Layer 4 of a small transformer language model trained on English Wikipedia (13 layers, counted from 0, width 128).
A neuron's activation on a vector x is squared ReLU(weights . x), where the dot is the dot product.

Input weights of the MLP neurons that the questions are about. A number n stands for (n - 500) times 0.00092.
n4: 112,694,294,496,346,138,474,488,316,318,545,396,546,533,346,452,231,685,580,540,521,521,596,324,450,486,741,491,500,529,363,308,377,493,550,664,191,58,590,405,266,657,767,401,570,318,490,667,227,516,591,459,411,446,442,463,504,469,636,759,425,578,445,541,575,623,889,678,605,555,740,496,509,702,553,550,289,535,447,600,702,592,808,561,579,242,616,575,412,579,457,464,479,575,500,323,444,637,447,580,257,472,671,543,430,159,583,583,366,473,694,380,653,460,396,657,697,597,405,476,373,608,500,496,732,481,476,630
n5: 296,436,444,452,508,361,818,274,641,733,549,369,476,432,296,519,500,273,415,196,592,438,521,495,423,565,529,466,573,378,449,414,698,465,852,638,598,438,508,375,505,595,220,491,539,395,661,271,552,508,526,534,400,124,560,520,700,794,288,529,539,607,409,883,534,443,590,672,221,473,477,392,309,542,513,542,789,521,644,290,641,347,743,731,480,412,181,589,505,729,475,453,688,457,530,265,671,314,586,672,726,440,322,425,368,508,566,730,388,412,538,460,470,491,369,369,509,619,358,473,449,453,508,746,457,496,488,588
n15: 478,459,642,350,690,400,681,526,647,597,688,390,418,544,529,589,500,133,213,489,446,350,549,285,371,217,709,549,298,527,656,435,458,307,676,507,578,541,420,416,378,379,727,194,761,573,519,428,765,340,804,457,342,370,533,639,717,512,504,504,608,435,369,467,449,891,595,281,354,496,585,670,607,384,693,433,434,644,692,466,469,514,379,495,512,500,463,570,418,656,601,438,662,512,521,447,621,483,549,526,532,641,364,449,417,461,586,675,513,277,262,316,425,513,479,545,700,651,808,425,492,323,617,432,621,518,466,354
n48: 715,580,647,539,471,315,563,548,470,437,474,289,496,455,438,552,39,571,548,403,725,372,530,296,642,446,537,542,374,684,645,476,794,456,461,743,321,398,632,582,406,531,301,477,509,605,576,644,411,578,343,465,600,523,630,514,559,591,646,630,582,338,478,638,535,406,748,666,304,575,554,457,158,378,515,543,489,462,541,465,496,390,474,469,360,615,492,442,332,576,358,469,639,546,488,290,472,591,388,710,584,566,408,406,285,658,433,684,464,445,622,595,601,450,430,417,643,284,407,410,349,439,609,426,639,310,531,564
n117: 332,433,415,292,547,582,701,278,346,444,663,676,294,420,393,723,304,332,660,263,453,725,757,348,472,436,295,483,352,661,865,504,621,434,755,344,433,453,563,260,505,768,603,324,629,541,688,651,567,519,534,326,666,474,496,642,623,508,457,598,576,558,241,529,628,448,617,390,293,509,518,504,552,553,554,360,417,337,427,573,759,370,237,466,374,492,483,381,384,533,443,644,367,306,483,575,434,587,412,619,445,320,362,811,478,658,236,492,403,405,487,544,397,496,547,562,649,571,631,522,646,330,747,398,442,623,631,525
n165: 347,314,391,438,367,689,333,705,701,436,633,466,555,491,466,631,282,531,474,602,500,703,279,302,313,468,384,479,500,323,355,337,564,220,706,600,355,315,600,446,372,298,181,436,971,573,436,542,574,439,547,376,378,453,654,379,431,326,640,468,585,600,408,539,571,519,521,518,315,783,477,414,336,443,583,638,438,654,486,517,442,285,671,505,273,613,337,441,243,805,480,705,488,579,705,616,526,487,580,523,527,580,311,562,504,566,459,425,696,521,454,634,415,652,729,389,693,409,633,371,496,630,569,367,378,579,481,831
n177: 426,509,583,323,779,556,500,308,670,575,539,285,532,336,535,790,355,428,290,520,584,533,542,437,413,350,381,743,422,477,805,100,518,458,519,454,569,586,439,403,267,670,561,351,485,647,505,425,572,235,698,495,435,351,418,572,676,556,825,664,768,548,686,610,573,788,504,332,343,345,607,544,607,300,740,490,460,714,617,91,587,441,395,421,690,170,673,565,344,366,492,439,444,586,483,504,563,473,583,753,382,353,646,610,427,536,486,419,500,540,102,420,592,465,535,504,604,598,487,381,457,511,465,525,546,574,469,424
n191: 315,497,380,471,409,520,600,584,476,449,606,586,471,460,370,657,436,419,438,333,602,586,442,274,591,548,616,698,351,466,637,526,692,538,626,474,397,306,528,470,485,535,525,557,567,509,456,471,456,414,580,278,692,417,441,550,612,512,619,482,461,589,515,373,532,517,497,564,380,574,706,346,445,449,463,543,483,432,568,570,589,303,799,764,465,636,491,632,425,542,275,563,404,381,606,475,500,359,486,488,391,530,367,547,394,447,438,532,624,433,175,578,639,648,567,365,390,562,582,550,438,576,451,400,541,503,406,448
n202: 438,582,478,426,466,473,420,478,438,437,647,595,392,390,666,532,430,510,532,402,453,459,493,272,898,539,514,461,256,527,593,640,684,582,544,462,468,412,484,481,368,504,548,843,679,493,357,457,724,599,423,158,620,303,644,567,695,457,430,510,646,583,731,496,605,468,386,500,313,555,683,503,593,490,340,442,738,389,325,467,534,471,553,636,466,601,504,666,307,572,479,518,604,554,662,611,526,515,516,300,543,558,386,459,534,301,512,669,691,537,464,463,245,711,704,338,377,415,472,580,496,657,507,472,541,463,356,518
n272: 601,720,333,374,677,277,471,648,525,373,496,627,588,484,448,642,454,521,452,578,640,489,345,398,609,529,496,582,472,627,448,242,565,478,728,593,485,562,443,423,491,299,450,618,521,559,72,193,426,282,577,526,375,538,432,546,453,448,308,731,466,434,670,683,674,525,515,577,592,624,642,525,504,420,791,606,356,429,467,546,508,513,471,569,546,449,553,419,368,688,379,258,752,782,511,567,425,454,610,547,471,729,373,457,488,288,554,454,480,423,522,449,660,530,584,648,284,619,555,424,426,415,435,423,393,287,449,353
n291: 470,567,364,511,474,478,504,465,370,622,428,686,541,370,486,443,396,687,496,453,537,599,562,549,549,280,644,740,340,626,603,207,459,399,620,637,251,311,451,453,437,588,516,661,653,450,374,427,482,358,695,395,536,338,643,485,766,327,762,527,365,544,591,624,823,822,346,380,516,435,453,422,23,488,267,426,463,453,418,407,631,350,469,477,541,512,524,597,273,544,396,476,433,710,643,496,708,414,598,488,300,283,508,347,177,392,260,384,409,545,559,459,476,468,629,609,404,716,523,398,284,443,533,488,543,599,685,477
n292: 240,299,172,461,338,547,771,428,488,491,404,543,286,334,359,360,528,488,191,355,386,766,662,304,595,661,693,734,433,385,403,513,314,673,656,684,357,458,698,532,495,513,268,672,500,347,475,578,465,582,483,534,534,251,627,457,475,358,818,467,261,570,431,769,490,420,672,244,517,478,605,559,461,492,496,404,520,298,596,659,679,640,418,654,492,684,508,516,509,664,307,364,355,593,462,483,637,487,565,454,176,635,312,448,527,338,407,651,386,513,462,553,534,731,603,583,423,416,541,757,633,589,732,500,373,540,435,682
n297: 638,475,294,361,480,496,608,492,541,605,524,396,328,459,387,542,353,476,500,542,635,374,759,514,390,481,435,335,392,765,534,585,661,615,409,367,424,604,508,358,280,534,196,561,716,438,580,574,258,394,652,705,594,725,687,321,587,606,472,504,500,516,332,584,466,500,504,505,232,872,551,738,231,735,639,634,583,555,846,396,346,578,525,461,261,521,521,876,481,547,297,235,563,513,372,284,571,701,671,527,584,564,615,691,563,576,355,480,660,509,344,500,513,560,448,483,577,534,533,296,181,539,410,372,461,598,714,729
n322: 464,460,442,371,497,469,595,554,542,493,615,438,462,589,586,391,563,516,677,476,428,903,596,240,727,537,516,554,597,555,480,336,389,334,659,622,436,496,425,464,492,599,569,418,504,431,468,457,610,559,528,376,548,362,601,557,470,547,657,638,508,624,523,437,386,519,436,273,361,597,672,396,525,408,460,680,437,550,489,479,611,496,612,778,563,592,415,576,548,605,276,432,459,534,676,564,493,573,463,455,196,561,321,669,471,563,533,490,447,517,346,447,497,715,576,470,184,503,654,468,473,679,661,500,568,561,478,371
n353: 500,334,389,516,417,455,470,422,525,586,335,141,368,491,210,666,402,724,448,596,676,483,319,361,421,390,542,866,369,735,478,166,797,543,485,623,474,281,656,448,543,344,263,464,555,362,567,415,484,484,603,404,513,428,540,385,581,173,529,718,385,711,622,673,540,740,579,338,556,758,676,512,318,304,622,472,426,461,638,567,533,465,633,470,537,308,579,715,360,617,513,513,561,742,465,412,537,559,612,548,418,730,670,361,667,545,157,426,803,491,264,126,647,598,594,707,376,491,180,538,448,659,520,428,510,519,656,629
n365: 540,464,307,386,469,375,695,609,618,542,444,379,423,461,406,533,405,175,434,378,530,523,516,500,614,553,336,512,392,611,329,281,391,567,582,557,240,563,392,540,390,665,392,384,408,241,241,403,432,387,613,683,776,724,529,344,464,330,777,556,592,481,430,576,606,518,403,549,524,639,716,192,382,464,492,408,523,821,553,683,613,439,388,561,500,460,377,631,469,554,476,606,800,590,553,642,671,609,608,510,446,670,413,514,315,366,401,673,491,400,528,534,777,570,566,416,492,557,520,504,436,840,481,630,450,388,277,820
n369: 524,545,667,546,624,458,445,473,522,461,675,220,422,560,504,733,518,416,317,452,780,770,493,547,331,504,518,638,228,414,556,417,666,426,563,556,459,567,600,411,301,466,335,626,517,607,438,659,433,580,565,483,417,508,643,489,529,295,591,419,602,691,522,600,508,408,650,109,474,392,594,328,500,314,481,500,447,545,700,504,496,556,640,625,539,741,583,599,269,792,467,477,328,541,643,504,591,562,370,521,339,432,431,411,420,405,591,447,630,707,149,590,443,610,519,589,447,370,540,428,485,636,686,205,558,523,449,500
n381: 425,522,404,435,485,324,620,517,524,701,605,584,646,292,599,494,349,553,500,494,465,649,562,349,685,590,618,591,379,822,383,687,468,482,596,463,434,314,500,435,539,603,484,494,643,605,485,471,450,287,584,344,356,439,490,556,503,462,302,438,525,377,561,393,661,472,509,627,541,369,541,464,451,488,352,315,512,573,397,442,601,249,454,551,429,574,611,390,563,395,435,424,388,414,564,633,563,617,422,614,375,503,475,570,342,527,476,393,474,448,324,503,503,545,484,438,551,842,328,446,318,505,465,601,512,560,439,547

Each question shows a token from some text and the vector x that enters the MLP there. A number n stands for (n - 500) times 0.013.

"\n": 438,503,387,688,529,535,490,480,384,418,341,595,447,568,559,531,504,522,484,473,494,513,493,618,513,508,509,529,527,502,509,462,492,587,459,642,448,532,476,573,620,469,577,540,440,592,560,510,518,458,544,561,421,467,467,520,531,545,560,491,480,532,527,418,473,477,509,558,494,504,407,531,522,520,531,511,495,491,501,478,557,393,471,434,482,543,461,383,480,471,444,597,513,487,470,544,473,544,430,328,441,396,454,474,561,580,534,478,555,598,473,437,476,455,369,551,473,427,478,564,464,548,323,463,611,600,535,463
Which neuron lights up most? n291

" tropical": 440,496,604,404,491,512,500,454,476,412,569,573,527,534,489,500,511,558,436,422,570,509,510,457,486,508,464,594,502,476,507,473,555,379,412,552,467,542,521,635,576,467,516,494,469,541,477,581,543,615,436,505,463,608,512,503,476,527,456,527,511,513,467,507,354,477,421,486,503,464,519,503,623,519,469,494,435,416,591,599,469,467,508,416,409,556,587,481,453,472,463,450,505,557,528,486,522,549,438,304,442,441,423,548,434,572,540,525,530,560,558,569,470,334,447,474,452,491,587,627,599,519,456,539,557,616,573,395
The three highest activations, in order: n369, n117, n322

" while": 414,538,503,536,531,483,451,431,532,539,510,565,512,468,549,526,482,538,499,519,509,483,470,481,554,544,518,580,587,437,499,450,461,452,436,491,515,565,460,553,487,476,542,538,422,620,456,552,492,446,494,603,473,552,484,570,493,476,541,538,493,554,522,525,457,625,428,433,484,485,475,487,473,498,491,488,451,535,569,495,522,527,479,472,476,432,576,403,423,478,358,518,610,480,516,543,426,594,456,297,437,485,427,535,459,583,552,540,593,509,517,502,549,208,366,524,472,515,571,501,452,531,397,588,568,607,557,516
The most active neuron and its activation: n177, at about 3.7

" S": 460,562,561,756,522,460,497,438,513,485,525,535,512,482,532,550,515,567,549,464,568,500,490,473,524,653,474,490,576,449,646,579,518,519,502,488,495,524,457,522,622,429,452,500,402,570,432,452,545,544,400,599,558,425,488,504,499,447,426,554,533,443,464,392,211,496,399,603,528,494,455,515,496,472,456,557,526,546,477,457,518,487,489,547,467,519,578,526,536,481,439,423,616,402,528,453,492,459,437,345,518,491,495,512,553,521,455,462,442,536,495,416,579,466,509,491,486,465,510,488,511,557,389,530,586,549,477,468
The three highest activations, in order: n202, n191, n322

" ": 434,573,369,595,538,559,495,486,575,504,419,575,579,518,445,511,515,538,476,516,503,578,449,497,452,663,513,508,532,505,504,722,473,511,499,603,479,539,605,491,586,399,480,483,399,566,538,514,538,504,475,560,499,530,467,588,517,515,435,426,377,485,448,431,429,501,458,455,513,485,450,565,522,527,440,486,533,461,597,522,475,412,496,457,451,512,655,463,463,493,444,496,592,291,452,521,451,440,465,332,471,529,518,473,482,515,460,486,516,504,502,545,494,422,436,487,490,500,468,479,463,557,385,627,578,549,568,480
Which neuron lights up most? n381

" of": 511,563,569,446,509,520,501,530,470,445,443,591,446,575,486,485,482,546,471,442,505,559,478,497,407,600,413,475,601,505,642,525,582,560,471,552,497,558,468,507,564,436,513,488,503,507,659,494,512,522,457,542,563,508,409,562,435,539,490,477,543,452,514,483,356,439,421,476,375,534,498,533,564,470,498,573,514,496,508,491,457,503,540,509,450,541,546,431,453,477,442,510,575,459,480,501,525,580,526,323,403,453,512,480,513,487,440,571,542,640,564,467,498,161,424,491,501,515,533,589,444,524,473,475,591,521,521,497
Which two neurons fire most, strongest first? n117, n48

"u": 432,569,561,598,478,443,499,525,459,450,429,637,568,502,468,475,486,565,538,453,478,570,433,522,526,489,560,483,534,444,409,468,460,495,483,565,451,438,542,482,774,518,575,575,457,589,572,482,427,466,485,499,476,503,462,476,543,526,514,484,432,550,585,530,266,578,474,502,520,490,448,539,490,549,520,518,518,461,487,450,524,526,513,423,445,512,416,410,577,379,407,610,493,533,415,452,464,612,484,320,455,386,523,495,529,577,543,460,529,625,496,435,452,533,348,505,490,488,502,557,428,508,482,586,579,566,565,507
Which neuron lights up most? n4

"d": 455,547,606,499,521,533,564,473,516,500,469,540,528,644,425,461,540,547,505,547,495,569,473,455,443,591,416,475,521,563,484,441,592,559,488,535,518,546,490,627,765,488,433,457,499,526,569,503,479,523,426,629,510,386,448,590,440,484,469,422,476,466,393,387,230,544,548,524,474,537,430,462,539,580,445,567,528,466,566,457,379,509,524,522,497,439,522,398,557,500,409,513,630,461,489,581,407,426,519,397,568,431,540,476,491,558,481,472,440,564,506,512,502,367,428,467,521,510,494,459,455,627,422,536,563,538,484,501
The most active neuron and its activation: n5, at about 0.39

"uk": 465,568,600,549,529,528,458,490,530,469,441,467,567,498,387,468,587,603,497,497,524,507,527,522,528,580,489,497,641,424,399,473,437,480,484,625,448,556,487,498,848,519,551,580,446,491,461,558,385,453,483,517,496,516,473,561,573,525,518,454,412,463,518,387,224,448,466,486,501,557,433,522,530,485,571,501,494,589,576,433,514,534,465,475,471,555,530,428,554,392,419,453,576,535,401,501,414,528,489,369,551,452,501,509,414,556,500,478,436,558,546,483,447,522,497,498,546,477,550,499,454,540,424,451,609,534,540,461
Which neuron lights up most? n322

"ma": 441,573,564,562,546,501,426,521,451,409,410,515,497,552,443,458,525,626,498,563,485,555,431,572,461,448,498,520,535,486,393,487,498,531,456,572,481,469,447,607,778,444,478,554,469,523,554,485,518,472,501,465,522,541,394,520,492,446,512,485,497,537,587,490,274,501,405,454,498,631,455,626,438,507,455,560,461,487,518,530,419,515,455,421,473,557,552,409,581,282,485,564,538,444,498,626,458,523,613,367,580,508,526,472,522,605,442,485,528,497,411,451,507,488,420,474,583,411,469,558,480,532,428,550,552,572,540,528
Which neuron lights up most? n353

" re": 423,464,454,600,536,420,495,500,544,455,486,621,532,518,570,547,484,521,509,524,519,514,394,445,591,541,534,578,513,447,448,610,565,450,451,572,457,475,512,579,515,410,428,454,367,569,464,496,553,576,403,653,546,507,484,565,523,455,497,468,608,525,377,502,350,422,470,483,502,419,452,463,525,471,533,471,481,556,588,521,548,496,536,563,469,445,577,577,429,511,459,488,494,473,441,518,441,472,505,298,537,400,548,472,486,559,539,467,450,549,461,537,536,404,398,488,505,499,474,580,554,646,376,646,564,545,536,498
Which two neurons fire most, strongest first? n191, n369

"lar": 454,502,546,492,514,549,478,476,552,484,433,505,578,595,569,380,440,634,499,515,523,515,511,384,352,605,501,592,492,445,483,499,486,478,500,603,502,555,505,539,694,474,500,452,469,549,590,406,430,599,459,482,475,576,420,588,471,376,510,500,357,578,481,533,310,482,577,432,533,523,441,615,514,546,444,537,466,541,557,465,386,473,444,413,481,574,527,446,590,515,502,469,570,493,462,584,469,448,500,318,485,431,488,476,545,540,477,527,449,574,437,458,468,388,512,471,425,552,539,651,494,532,461,533,556,562,558,513
Which two neurons fire most, strongest first? n292, n353

" appointed": 467,540,477,384,516,552,431,536,560,436,428,449,572,603,488,514,442,527,546,485,518,434,489,501,511,642,435,487,550,454,581,431,455,533,496,603,501,487,467,539,560,468,470,452,408,575,487,489,510,456,372,664,622,479,514,499,504,398,542,497,531,531,433,499,436,464,493,588,494,604,494,555,490,465,443,484,532,530,489,450,476,468,484,382,590,488,531,499,464,508,496,506,541,496,531,547,401,512,518,327,565,547,446,431,499,444,473,482,455,592,551,504,548,247,576,473,477,578,486,571,507,570,391,637,584,527,462,556
The most active neuron and its activation: n365, at about 4.4

"s": 537,500,588,505,548,436,500,480,493,568,561,578,533,479,610,536,525,569,540,482,579,529,483,441,575,553,450,535,551,428,507,527,543,532,480,483,470,486,461,567,967,427,506,491,438,506,450,521,451,533,433,616,538,453,471,541,469,459,457,489,577,437,502,447,402,475,443,537,525,481,504,507,561,553,447,536,499,512,502,431,420,504,525,482,551,488,541,446,639,352,391,432,589,481,451,612,441,426,485,347,492,512,522,486,459,523,488,500,421,479,506,457,494,385,523,468,462,481,612,500,478,468,333,539,595,589,482,423
The most active neuron and its activation: n381, at about 0.21

" Ly": 486,456,595,581,464,428,438,571,592,574,431,492,572,487,683,445,559,584,589,500,533,479,499,446,343,512,478,480,546,446,539,454,446,495,488,544,560,518,430,556,571,446,508,525,475,546,487,601,483,566,446,543,481,520,488,518,468,472,517,509,450,515,436,430,309,550,383,414,491,525,372,523,468,459,474,477,486,528,381,532,541,426,503,440,421,481,567,365,553,577,435,468,614,456,547,506,502,502,544,320,553,484,443,576,455,529,540,504,529,580,558,534,404,501,537,508,545,354,548,539,442,601,512,479,558,586,551,507
Which two neurons fire most, strongest first? n165, n322

" Robert": 465,465,672,502,511,547,446,509,589,474,460,613,541,512,547,441,470,597,503,457,483,495,508,449,452,548,464,617,651,386,553,492,458,455,403,546,544,533,440,475,631,431,511,493,540,584,561,591,422,493,425,541,497,531,574,514,470,451,484,488,503,548,426,543,413,552,480,462,556,461,312,505,543,521,450,462,505,464,476,490,491,423,371,399,488,525,578,427,491,518,366,527,507,428,603,620,408,478,475,363,618,430,492,542,508,550,540,427,657,437,550,418,427,403,501,472,579,482,498,571,545,557,421,512,568,572,565,526
Which neuron lights up most? n165

".": 419,484,577,671,577,499,455,491,506,541,596,589,544,524,436,386,498,461,521,529,528,501,490,534,545,503,554,490,541,443,473,512,467,539,506,533,465,590,477,473,768,426,558,433,439,544,462,488,473,464,534,625,543,487,392,573,431,424,524,495,476,478,532,527,523,560,426,519,523,436,394,489,601,592,525,565,504,493,556,402,518,443,395,524,539,545,567,355,605,295,399,461,495,416,475,564,417,469,496,379,467,426,550,462,430,535,518,488,513,509,498,493,434,398,393,521,508,490,611,560,488,496,405,521,611,581,580,501
Which neuron lights up most? n381

"ly": 530,502,523,521,509,438,514,488,494,471,519,521,551,532,710,505,454,533,430,487,498,468,540,503,522,550,534,575,485,473,535,439,441,506,428,570,464,609,445,624,758,490,502,402,449,549,445,549,484,529,437,606,539,543,500,504,421,533,514,533,561,552,456,455,327,540,360,606,442,446,525,488,576,605,502,569,544,529,520,518,534,443,544,465,480,450,516,486,572,529,387,476,608,510,432,539,494,471,515,313,519,470,466,513,434,515,564,498,434,480,503,525,468,351,437,402,508,427,508,545,379,508,394,481,585,590,538,469
Which two neurons fire most, strongest first? n322, n365